Layer 4 of a small transformer language model trained on English Wikipedia (8 layers, counted from 0, width 128).
A neuron's activation on a vector x is GELU(weights . x + bias), where the dot is the dot product.

Input weights of the MLP neurons that the questions are about. A number n stands for (n - 128) times 0.0039.
n14 (bias -0.051): 187, 77, 185, 113, 68, 159, 137, 101, 114, 209, 166, 76, 73, 107, 104, 137, 102, 144, 142, 111, 212, 134, 103, 108, 118, 122, 155, 103, 117, 148, 160, 175, 67, 76, 176, 146, 105, 159, 183, 86, 124, 133, 125, 66, 140, 106, 148, 97, 147, 92, 87, 112, 96, 193, 111, 127, 113, 140, 145, 98, 144, 145, 133, 146, 74, 117, 111, 90, 120, 148, 160, 153, 121, 124, 147, 140, 160, 139, 101, 36, 140, 150, 123, 158, 128, 138, 104, 135, 137, 165, 162, 147, 154, 113, 108, 99, 109, 144, 150, 132, 96, 71, 145, 90, 140, 133, 154, 154, 160, 157, 151, 115, 130, 93, 69, 145, 195, 184, 40, 122, 126, 152, 112, 125, 109, 141, 138, 174
n25 (bias -0.054): 114, 144, 112, 104, 157, 105, 13, 132, 146, 137, 127, 135, 67, 143, 125, 134, 76, 168, 88, 138, 192, 125, 110, 137, 130, 124, 125, 114, 140, 149, 133, 72, 115, 201, 137, 143, 87, 143, 70, 92, 154, 111, 93, 146, 138, 74, 90, 114, 121, 116, 163, 136, 74, 172, 143, 99, 132, 115, 166, 73, 128, 154, 136, 174, 210, 101, 116, 108, 203, 117, 45, 118, 120, 111, 161, 122, 63, 135, 132, 141, 178, 141, 135, 173, 145, 108, 104, 114, 87, 94, 186, 171, 124, 128, 169, 153, 171, 97, 187, 41, 184, 152, 175, 100, 96, 117, 168, 154, 130, 94, 153, 105, 58, 143, 126, 130, 168, 103, 123, 153, 90, 100, 117, 108, 160, 153, 161, 138
n46 (bias -0.032): 126, 137, 145, 156, 150, 124, 124, 125, 114, 115, 127, 139, 123, 121, 112, 100, 141, 142, 118, 130, 68, 121, 126, 159, 151, 99, 100, 148, 129, 63, 161, 91, 150, 124, 156, 61, 163, 151, 106, 97, 99, 165, 123, 162, 122, 94, 158, 136, 114, 116, 137, 146, 109, 130, 192, 134, 120, 155, 125, 115, 109, 130, 118, 144, 169, 162, 143, 87, 166, 94, 80, 118, 112, 145, 150, 133, 154, 94, 130, 143, 177, 130, 147, 74, 138, 124, 119, 110, 94, 186, 155, 155, 133, 144, 115, 162, 162, 136, 144, 107, 125, 111, 129, 74, 151, 95, 172, 142, 131, 104, 149, 133, 192, 91, 130, 160, 134, 130, 111, 121, 110, 178, 124, 161, 160, 123, 121, 178
n82 (bias -0.070): 91, 123, 122, 134, 163, 154, 94, 127, 153, 87, 125, 111, 167, 161, 80, 96, 103, 71, 125, 134, 109, 184, 142, 227, 154, 182, 117, 148, 123, 132, 174, 36, 86, 146, 116, 93, 127, 134, 85, 111, 86, 163, 93, 109, 136, 199, 158, 144, 90, 175, 199, 93, 116, 157, 173, 125, 39, 162, 147, 190, 172, 145, 118, 141, 75, 164, 138, 157, 158, 99, 142, 152, 119, 158, 145, 59, 142, 160, 146, 101, 124, 106, 49, 98, 63, 164, 95, 173, 86, 144, 107, 134, 125, 93, 140, 138, 154, 89, 137, 137, 173, 148, 102, 142, 136, 144, 185, 138, 107, 140, 102, 113, 84, 139, 101, 103, 61, 98, 133, 96, 158, 153, 89, 168, 129, 114, 182, 131
n85 (bias -0.064): 188, 181, 155, 152, 221, 100, 136, 106, 180, 107, 126, 122, 132, 76, 106, 143, 106, 54, 84, 96, 154, 158, 81, 116, 159, 109, 151, 91, 130, 119, 164, 150, 166, 150, 49, 76, 181, 154, 69, 46, 43, 86, 83, 117, 112, 179, 63, 145, 94, 125, 124, 108, 151, 149, 79, 126, 164, 92, 120, 146, 175, 173, 136, 157, 166, 123, 133, 157, 127, 150, 153, 129, 69, 136, 118, 96, 62, 148, 136, 188, 116, 173, 157, 160, 154, 194, 118, 101, 7, 107, 139, 96, 147, 117, 159, 141, 83, 115, 149, 195, 142, 109, 133, 90, 121, 176, 153, 118, 168, 108, 137, 134, 141, 162, 89, 172, 113, 162, 90, 132, 134, 71, 49, 41, 107, 93, 107, 89
n132 (bias -0.039): 138, 117, 124, 141, 126, 139, 178, 111, 123, 127, 148, 121, 96, 143, 118, 109, 148, 151, 131, 164, 96, 164, 124, 94, 186, 115, 184, 123, 126, 113, 124, 173, 150, 96, 141, 167, 84, 100, 110, 86, 151, 118, 108, 101, 93, 144, 120, 100, 133, 122, 134, 134, 106, 124, 154, 154, 97, 65, 89, 123, 186, 142, 122, 164, 117, 146, 136, 89, 134, 127, 91, 174, 175, 119, 135, 139, 143, 103, 148, 108, 172, 150, 123, 93, 126, 105, 70, 126, 117, 123, 132, 131, 134, 91, 133, 72, 95, 78, 125, 169, 58, 80, 134, 134, 115, 162, 153, 169, 216, 148, 113, 112, 93, 101, 193, 145, 106, 172, 117, 143, 151, 107, 133, 145, 86, 129, 157, 195
n141 (bias -0.042): 115, 140, 125, 178, 241, 143, 127, 105, 70, 135, 142, 138, 128, 171, 60, 161, 167, 174, 108, 136, 139, 137, 168, 132, 128, 144, 132, 104, 121, 167, 122, 140, 154, 117, 95, 198, 135, 96, 148, 141, 139, 144, 106, 114, 116, 119, 148, 143, 88, 102, 149, 165, 116, 90, 148, 156, 93, 79, 120, 110, 130, 151, 145, 114, 92, 94, 111, 157, 117, 122, 149, 106, 151, 149, 122, 159, 162, 129, 146, 190, 127, 135, 108, 109, 142, 157, 70, 122, 134, 166, 137, 78, 134, 125, 196, 77, 128, 142, 133, 100, 60, 84, 155, 132, 127, 140, 192, 84, 70, 160, 114, 154, 121, 107, 126, 182, 124, 98, 97, 91, 130, 80, 104, 117, 69, 84, 162, 181
n157 (bias -0.030): 124, 117, 143, 174, 111, 81, 152, 106, 159, 148, 118, 173, 102, 153, 125, 127, 104, 161, 173, 97, 119, 151, 141, 104, 118, 123, 155, 100, 147, 138, 125, 138, 152, 154, 163, 163, 162, 113, 130, 80, 117, 86, 68, 166, 124, 92, 138, 125, 138, 106, 106, 137, 151, 101, 144, 161, 121, 198, 124, 96, 135, 151, 127, 125, 206, 151, 130, 139, 159, 136, 55, 125, 57, 163, 126, 84, 98, 105, 162, 135, 121, 144, 164, 124, 104, 143, 105, 126, 80, 106, 167, 160, 142, 144, 95, 108, 112, 158, 146, 168, 113, 117, 95, 146, 111, 192, 126, 82, 153, 112, 159, 166, 131, 121, 114, 177, 131, 96, 59, 115, 155, 100, 161, 135, 104, 126, 57, 132
n261 (bias -0.051): 138, 131, 171, 134, 135, 133, 106, 111, 169, 150, 126, 130, 129, 169, 181, 73, 124, 161, 84, 68, 133, 111, 83, 183, 72, 78, 178, 162, 204, 85, 138, 110, 125, 175, 128, 154, 105, 108, 141, 185, 73, 80, 120, 100, 130, 152, 107, 143, 83, 94, 161, 116, 91, 165, 92, 105, 146, 52, 146, 58, 132, 180, 86, 125, 117, 143, 128, 71, 120, 154, 125, 209, 106, 166, 158, 189, 136, 154, 141, 118, 181, 142, 132, 166, 108, 121, 134, 129, 86, 123, 85, 124, 129, 119, 132, 157, 125, 90, 144, 94, 134, 92, 94, 152, 109, 146, 73, 128, 58, 130, 114, 165, 126, 133, 148, 168, 175, 80, 143, 93, 149, 105, 141, 137, 84, 127, 151, 101
n306 (bias -0.033): 100, 135, 93, 94, 133, 94, 149, 157, 149, 126, 81, 91, 160, 173, 131, 123, 122, 130, 173, 80, 155, 143, 141, 136, 111, 111, 81, 214, 170, 147, 127, 116, 132, 95, 146, 160, 134, 37, 88, 113, 170, 82, 146, 123, 146, 131, 131, 103, 138, 136, 139, 90, 94, 154, 152, 136, 132, 130, 113, 105, 200, 80, 121, 172, 115, 100, 62, 142, 149, 133, 115, 105, 96, 149, 103, 114, 74, 175, 112, 132, 148, 144, 184, 113, 130, 94, 117, 83, 119, 99, 142, 123, 78, 151, 161, 145, 56, 146, 108, 128, 137, 116, 134, 157, 85, 120, 130, 140, 144, 120, 158, 159, 169, 147, 111, 155, 164, 119, 96, 157, 118, 127, 109, 123, 124, 173, 123, 99
n480 (bias -0.031): 180, 150, 120, 143, 104, 80, 113, 165, 115, 123, 182, 91, 148, 167, 140, 113, 149, 145, 99, 94, 102, 159, 135, 124, 144, 147, 150, 214, 137, 87, 146, 76, 161, 84, 101, 103, 132, 172, 104, 134, 133, 153, 121, 170, 127, 104, 148, 144, 141, 174, 157, 179, 114, 89, 132, 104, 129, 109, 125, 173, 155, 122, 104, 102, 197, 90, 167, 130, 107, 112, 115, 148, 39, 94, 95, 164, 168, 92, 77, 110, 115, 148, 158, 141, 110, 119, 74, 128, 119, 132, 86, 110, 119, 147, 101, 150, 139, 110, 130, 79, 154, 155, 146, 93, 119, 171, 98, 140, 143, 167, 126, 128, 122, 133, 144, 157, 133, 129, 106, 165, 142, 137, 106, 125, 136, 169, 50, 166
n482 (bias -0.068): 112, 99, 169, 209, 127, 140, 24, 74, 134, 125, 119, 91, 148, 161, 132, 130, 71, 152, 121, 170, 176, 139, 163, 122, 180, 143, 91, 121, 157, 97, 145, 119, 71, 63, 86, 156, 110, 148, 92, 124, 103, 124, 124, 109, 118, 83, 111, 151, 71, 110, 137, 161, 122, 172, 86, 182, 139, 98, 212, 78, 163, 153, 101, 155, 68, 85, 113, 126, 127, 104, 130, 197, 152, 129, 162, 157, 151, 120, 186, 112, 110, 125, 122, 132, 185, 74, 126, 83, 149, 136, 85, 150, 129, 86, 124, 91, 145, 107, 157, 109, 99, 180, 138, 190, 129, 52, 166, 196, 118, 127, 107, 163, 109, 88, 127, 72, 127, 140, 107, 163, 80, 215, 107, 163, 39, 101, 149, 164

Each question shows a token from some text and the vector x that enters the MLP there. A number n stands for (n - 128) times 0.042.

"otes": 123, 183, 103, 98, 98, 195, 96, 138, 94, 166, 126, 119, 101, 132, 115, 165, 127, 130, 108, 142, 151, 98, 147, 92, 90, 127, 108, 96, 118, 123, 147, 142, 126, 163, 141, 144, 143, 120, 171, 146, 135, 130, 175, 142, 125, 120, 115, 141, 152, 104, 97, 134, 78, 109, 69, 154, 130, 188, 97, 117, 110, 128, 135, 117, 129, 156, 110, 100, 101, 138, 100, 120, 119, 119, 108, 173, 105, 126, 99, 123, 109, 140, 140, 162, 151, 112, 137, 158, 135, 107, 121, 137, 108, 150, 143, 144, 124, 119, 112, 133, 153, 97, 108, 153, 138, 155, 133, 136, 107, 124, 104, 141, 120, 204, 81, 149, 107, 132, 128, 138, 172, 119, 149, 136, 147, 94, 133, 154
The most active neuron and its activation: n14, at about 1.1

"-": 110, 153, 91, 162, 128, 143, 150, 123, 130, 107, 117, 93, 131, 100, 149, 132, 145, 115, 140, 133, 89, 117, 143, 92, 110, 105, 81, 181, 86, 122, 101, 123, 129, 137, 149, 104, 134, 140, 121, 169, 116, 152, 149, 160, 125, 101, 133, 146, 136, 136, 107, 126, 110, 114, 120, 128, 179, 155, 88, 125, 114, 84, 165, 110, 160, 140, 128, 90, 123, 146, 113, 119, 145, 126, 95, 128, 103, 133, 170, 139, 128, 111, 120, 201, 136, 118, 115, 121, 153, 105, 171, 168, 121, 139, 136, 127, 126, 139, 115, 96, 129, 135, 168, 123, 125, 178, 138, 143, 99, 119, 105, 61, 119, 230, 110, 129, 132, 152, 114, 119, 118, 139, 139, 103, 125, 135, 137, 129
The three highest activations, in order: n25, n480, n306

"x": 122, 163, 101, 148, 136, 103, 117, 144, 113, 109, 177, 137, 130, 105, 124, 174, 144, 105, 134, 164, 119, 109, 158, 89, 115, 96, 85, 59, 114, 99, 93, 125, 133, 142, 111, 132, 152, 99, 122, 153, 120, 148, 167, 147, 113, 82, 119, 147, 126, 135, 114, 125, 90, 83, 130, 135, 192, 146, 119, 118, 138, 90, 137, 135, 170, 153, 131, 143, 122, 158, 146, 132, 166, 132, 80, 157, 107, 134, 162, 127, 122, 135, 146, 182, 145, 138, 122, 153, 163, 118, 145, 127, 133, 125, 107, 162, 117, 134, 131, 101, 110, 147, 145, 168, 129, 159, 119, 131, 110, 132, 115, 74, 149, 189, 96, 136, 122, 115, 128, 99, 89, 103, 133, 93, 119, 120, 157, 107
The three highest activations, in order: n141, n85, n25

"ating": 147, 160, 128, 90, 123, 226, 111, 104, 144, 129, 125, 124, 127, 140, 153, 147, 138, 112, 102, 125, 129, 100, 145, 88, 104, 142, 114, 88, 101, 112, 118, 106, 112, 152, 104, 124, 123, 125, 179, 147, 121, 145, 138, 171, 107, 110, 100, 116, 158, 140, 130, 106, 81, 111, 84, 158, 150, 175, 81, 114, 136, 136, 141, 151, 118, 159, 116, 114, 125, 103, 112, 125, 129, 130, 117, 119, 125, 151, 126, 142, 90, 124, 125, 164, 153, 115, 139, 121, 125, 103, 94, 163, 161, 98, 142, 147, 147, 113, 97, 138, 130, 138, 148, 174, 114, 152, 144, 107, 110, 109, 96, 118, 124, 212, 104, 119, 95, 124, 149, 132, 172, 142, 131, 132, 132, 132, 162, 120
The two highest activations, in order: n82, n25

"8": 115, 175, 119, 138, 91, 122, 151, 154, 125, 109, 108, 148, 131, 122, 177, 135, 107, 119, 151, 119, 105, 82, 172, 145, 111, 101, 107, 74, 89, 139, 100, 141, 134, 147, 129, 127, 129, 110, 120, 156, 122, 160, 137, 178, 125, 133, 143, 108, 112, 121, 118, 102, 107, 112, 115, 138, 169, 169, 111, 122, 109, 119, 133, 162, 130, 153, 126, 101, 122, 147, 130, 138, 109, 133, 113, 140, 120, 140, 136, 89, 71, 96, 148, 172, 124, 135, 104, 148, 136, 130, 112, 183, 110, 158, 135, 174, 145, 135, 94, 86, 156, 105, 126, 121, 142, 157, 129, 161, 118, 94, 119, 77, 133, 187, 127, 111, 127, 118, 143, 109, 136, 129, 149, 115, 157, 85, 167, 115
Which neuron lights up most? n25

",": 133, 183, 110, 138, 113, 134, 132, 137, 146, 108, 127, 133, 134, 90, 166, 122, 118, 98, 124, 128, 79, 119, 160, 103, 123, 93, 103, 93, 118, 97, 124, 116, 131, 122, 124, 105, 171, 92, 125, 159, 129, 171, 159, 154, 111, 132, 153, 141, 150, 130, 129, 131, 130, 72, 104, 136, 200, 140, 111, 126, 127, 129, 148, 111, 112, 157, 124, 104, 127, 131, 122, 155, 108, 134, 128, 141, 114, 99, 163, 144, 149, 110, 130, 162, 128, 84, 84, 142, 107, 103, 120, 161, 117, 140, 113, 181, 107, 102, 137, 118, 111, 124, 135, 122, 138, 172, 139, 137, 145, 98, 124, 70, 155, 204, 112, 103, 135, 140, 106, 125, 113, 132, 177, 109, 173, 130, 139, 144
The three highest activations, in order: n46, n480, n85

"10": 146, 146, 89, 133, 115, 124, 133, 169, 162, 114, 117, 129, 115, 103, 159, 135, 136, 141, 129, 128, 110, 102, 147, 126, 79, 104, 110, 74, 125, 135, 105, 171, 123, 163, 156, 120, 125, 104, 129, 182, 142, 160, 162, 138, 122, 113, 145, 114, 129, 128, 89, 84, 136, 133, 104, 162, 182, 187, 129, 110, 104, 106, 135, 153, 136, 130, 107, 130, 125, 148, 152, 146, 145, 132, 101, 137, 124, 138, 149, 96, 89, 105, 120, 187, 125, 163, 121, 130, 153, 101, 161, 171, 124, 138, 105, 184, 107, 157, 103, 103, 134, 99, 144, 122, 117, 149, 100, 128, 117, 104, 105, 105, 142, 187, 83, 97, 122, 113, 110, 140, 120, 109, 128, 101, 129, 110, 149, 122
The three highest activations, in order: n306, n157, n14

"or": 139, 190, 98, 130, 111, 136, 136, 132, 143, 99, 138, 134, 122, 95, 153, 140, 153, 104, 136, 107, 106, 89, 96, 125, 122, 139, 96, 118, 96, 149, 140, 135, 101, 91, 146, 87, 125, 72, 174, 119, 151, 143, 108, 150, 106, 132, 153, 139, 118, 131, 122, 128, 101, 93, 120, 150, 145, 161, 114, 148, 151, 119, 171, 137, 155, 106, 145, 105, 89, 150, 151, 111, 182, 107, 88, 173, 122, 109, 143, 151, 139, 118, 146, 184, 124, 135, 121, 150, 105, 126, 134, 117, 96, 161, 132, 145, 149, 97, 134, 143, 129, 140, 139, 144, 145, 144, 126, 156, 145, 117, 111, 62, 116, 218, 121, 107, 121, 134, 161, 139, 111, 130, 128, 91, 96, 95, 127, 113
Which neuron lights up most? n85

"i": 116, 146, 114, 129, 91, 126, 124, 132, 146, 118, 136, 108, 125, 123, 162, 123, 140, 130, 110, 144, 108, 125, 181, 106, 106, 132, 99, 122, 92, 144, 100, 104, 112, 115, 138, 150, 123, 92, 142, 108, 138, 152, 156, 133, 114, 144, 135, 141, 153, 106, 102, 111, 113, 96, 107, 150, 184, 131, 116, 143, 116, 128, 168, 124, 151, 111, 150, 102, 119, 142, 155, 116, 219, 110, 113, 188, 97, 111, 101, 123, 113, 150, 162, 185, 146, 117, 112, 169, 145, 108, 113, 133, 115, 131, 110, 153, 144, 93, 141, 83, 115, 158, 169, 134, 142, 108, 95, 137, 138, 102, 128, 80, 113, 192, 125, 116, 145, 157, 154, 117, 133, 106, 162, 104, 102, 138, 133, 105
The two highest activations, in order: n25, n480

"ily": 160, 140, 117, 144, 103, 159, 97, 160, 137, 131, 107, 117, 140, 99, 142, 122, 161, 92, 129, 169, 86, 100, 158, 139, 108, 119, 67, 87, 120, 151, 98, 133, 102, 117, 140, 135, 160, 113, 139, 129, 108, 162, 122, 147, 94, 107, 114, 122, 153, 145, 141, 134, 108, 124, 67, 139, 113, 172, 89, 111, 144, 110, 144, 121, 106, 146, 159, 88, 123, 131, 108, 113, 134, 145, 119, 108, 128, 130, 193, 142, 118, 89, 144, 105, 149, 138, 133, 159, 122, 99, 142, 135, 174, 119, 122, 170, 147, 129, 122, 95, 98, 142, 103, 149, 146, 177, 130, 124, 110, 135, 127, 80, 134, 161, 135, 110, 100, 104, 142, 119, 123, 144, 169, 136, 139, 126, 152, 172
The two highest activations, in order: n82, n46

";": 109, 143, 103, 136, 93, 164, 138, 122, 133, 163, 139, 96, 138, 110, 175, 101, 126, 109, 152, 128, 106, 103, 146, 106, 113, 100, 118, 102, 112, 97, 135, 140, 140, 158, 133, 102, 170, 114, 166, 146, 110, 153, 202, 142, 94, 130, 122, 108, 146, 127, 106, 116, 104, 68, 114, 139, 177, 173, 105, 134, 132, 139, 152, 141, 129, 142, 114, 130, 121, 116, 133, 137, 127, 110, 133, 139, 129, 134, 121, 120, 90, 151, 122, 170, 141, 84, 101, 125, 162, 130, 115, 124, 127, 165, 149, 170, 109, 81, 97, 72, 130, 113, 112, 139, 121, 211, 132, 127, 123, 112, 114, 88, 129, 186, 143, 125, 114, 131, 138, 137, 139, 136, 158, 121, 142, 115, 147, 108
Which neuron lights up most? n480

" Series": 166, 141, 78, 125, 94, 144, 140, 178, 96, 138, 174, 127, 113, 118, 154, 141, 154, 113, 139, 157, 91, 125, 164, 97, 131, 145, 99, 89, 109, 113, 162, 118, 129, 157, 100, 137, 137, 93, 175, 153, 124, 155, 183, 118, 132, 124, 134, 153, 161, 138, 101, 155, 94, 146, 111, 134, 168, 149, 92, 123, 135, 116, 146, 121, 127, 128, 105, 117, 104, 119, 116, 129, 100, 130, 78, 171, 127, 110, 148, 127, 110, 119, 115, 184, 130, 120, 130, 135, 144, 110, 110, 122, 162, 130, 105, 202, 117, 117, 116, 104, 144, 120, 122, 156, 120, 143, 126, 147, 108, 142, 125, 67, 146, 197, 89, 112, 77, 114, 153, 108, 137, 159, 130, 79, 128, 113, 109, 125
Which neuron lights up most? n480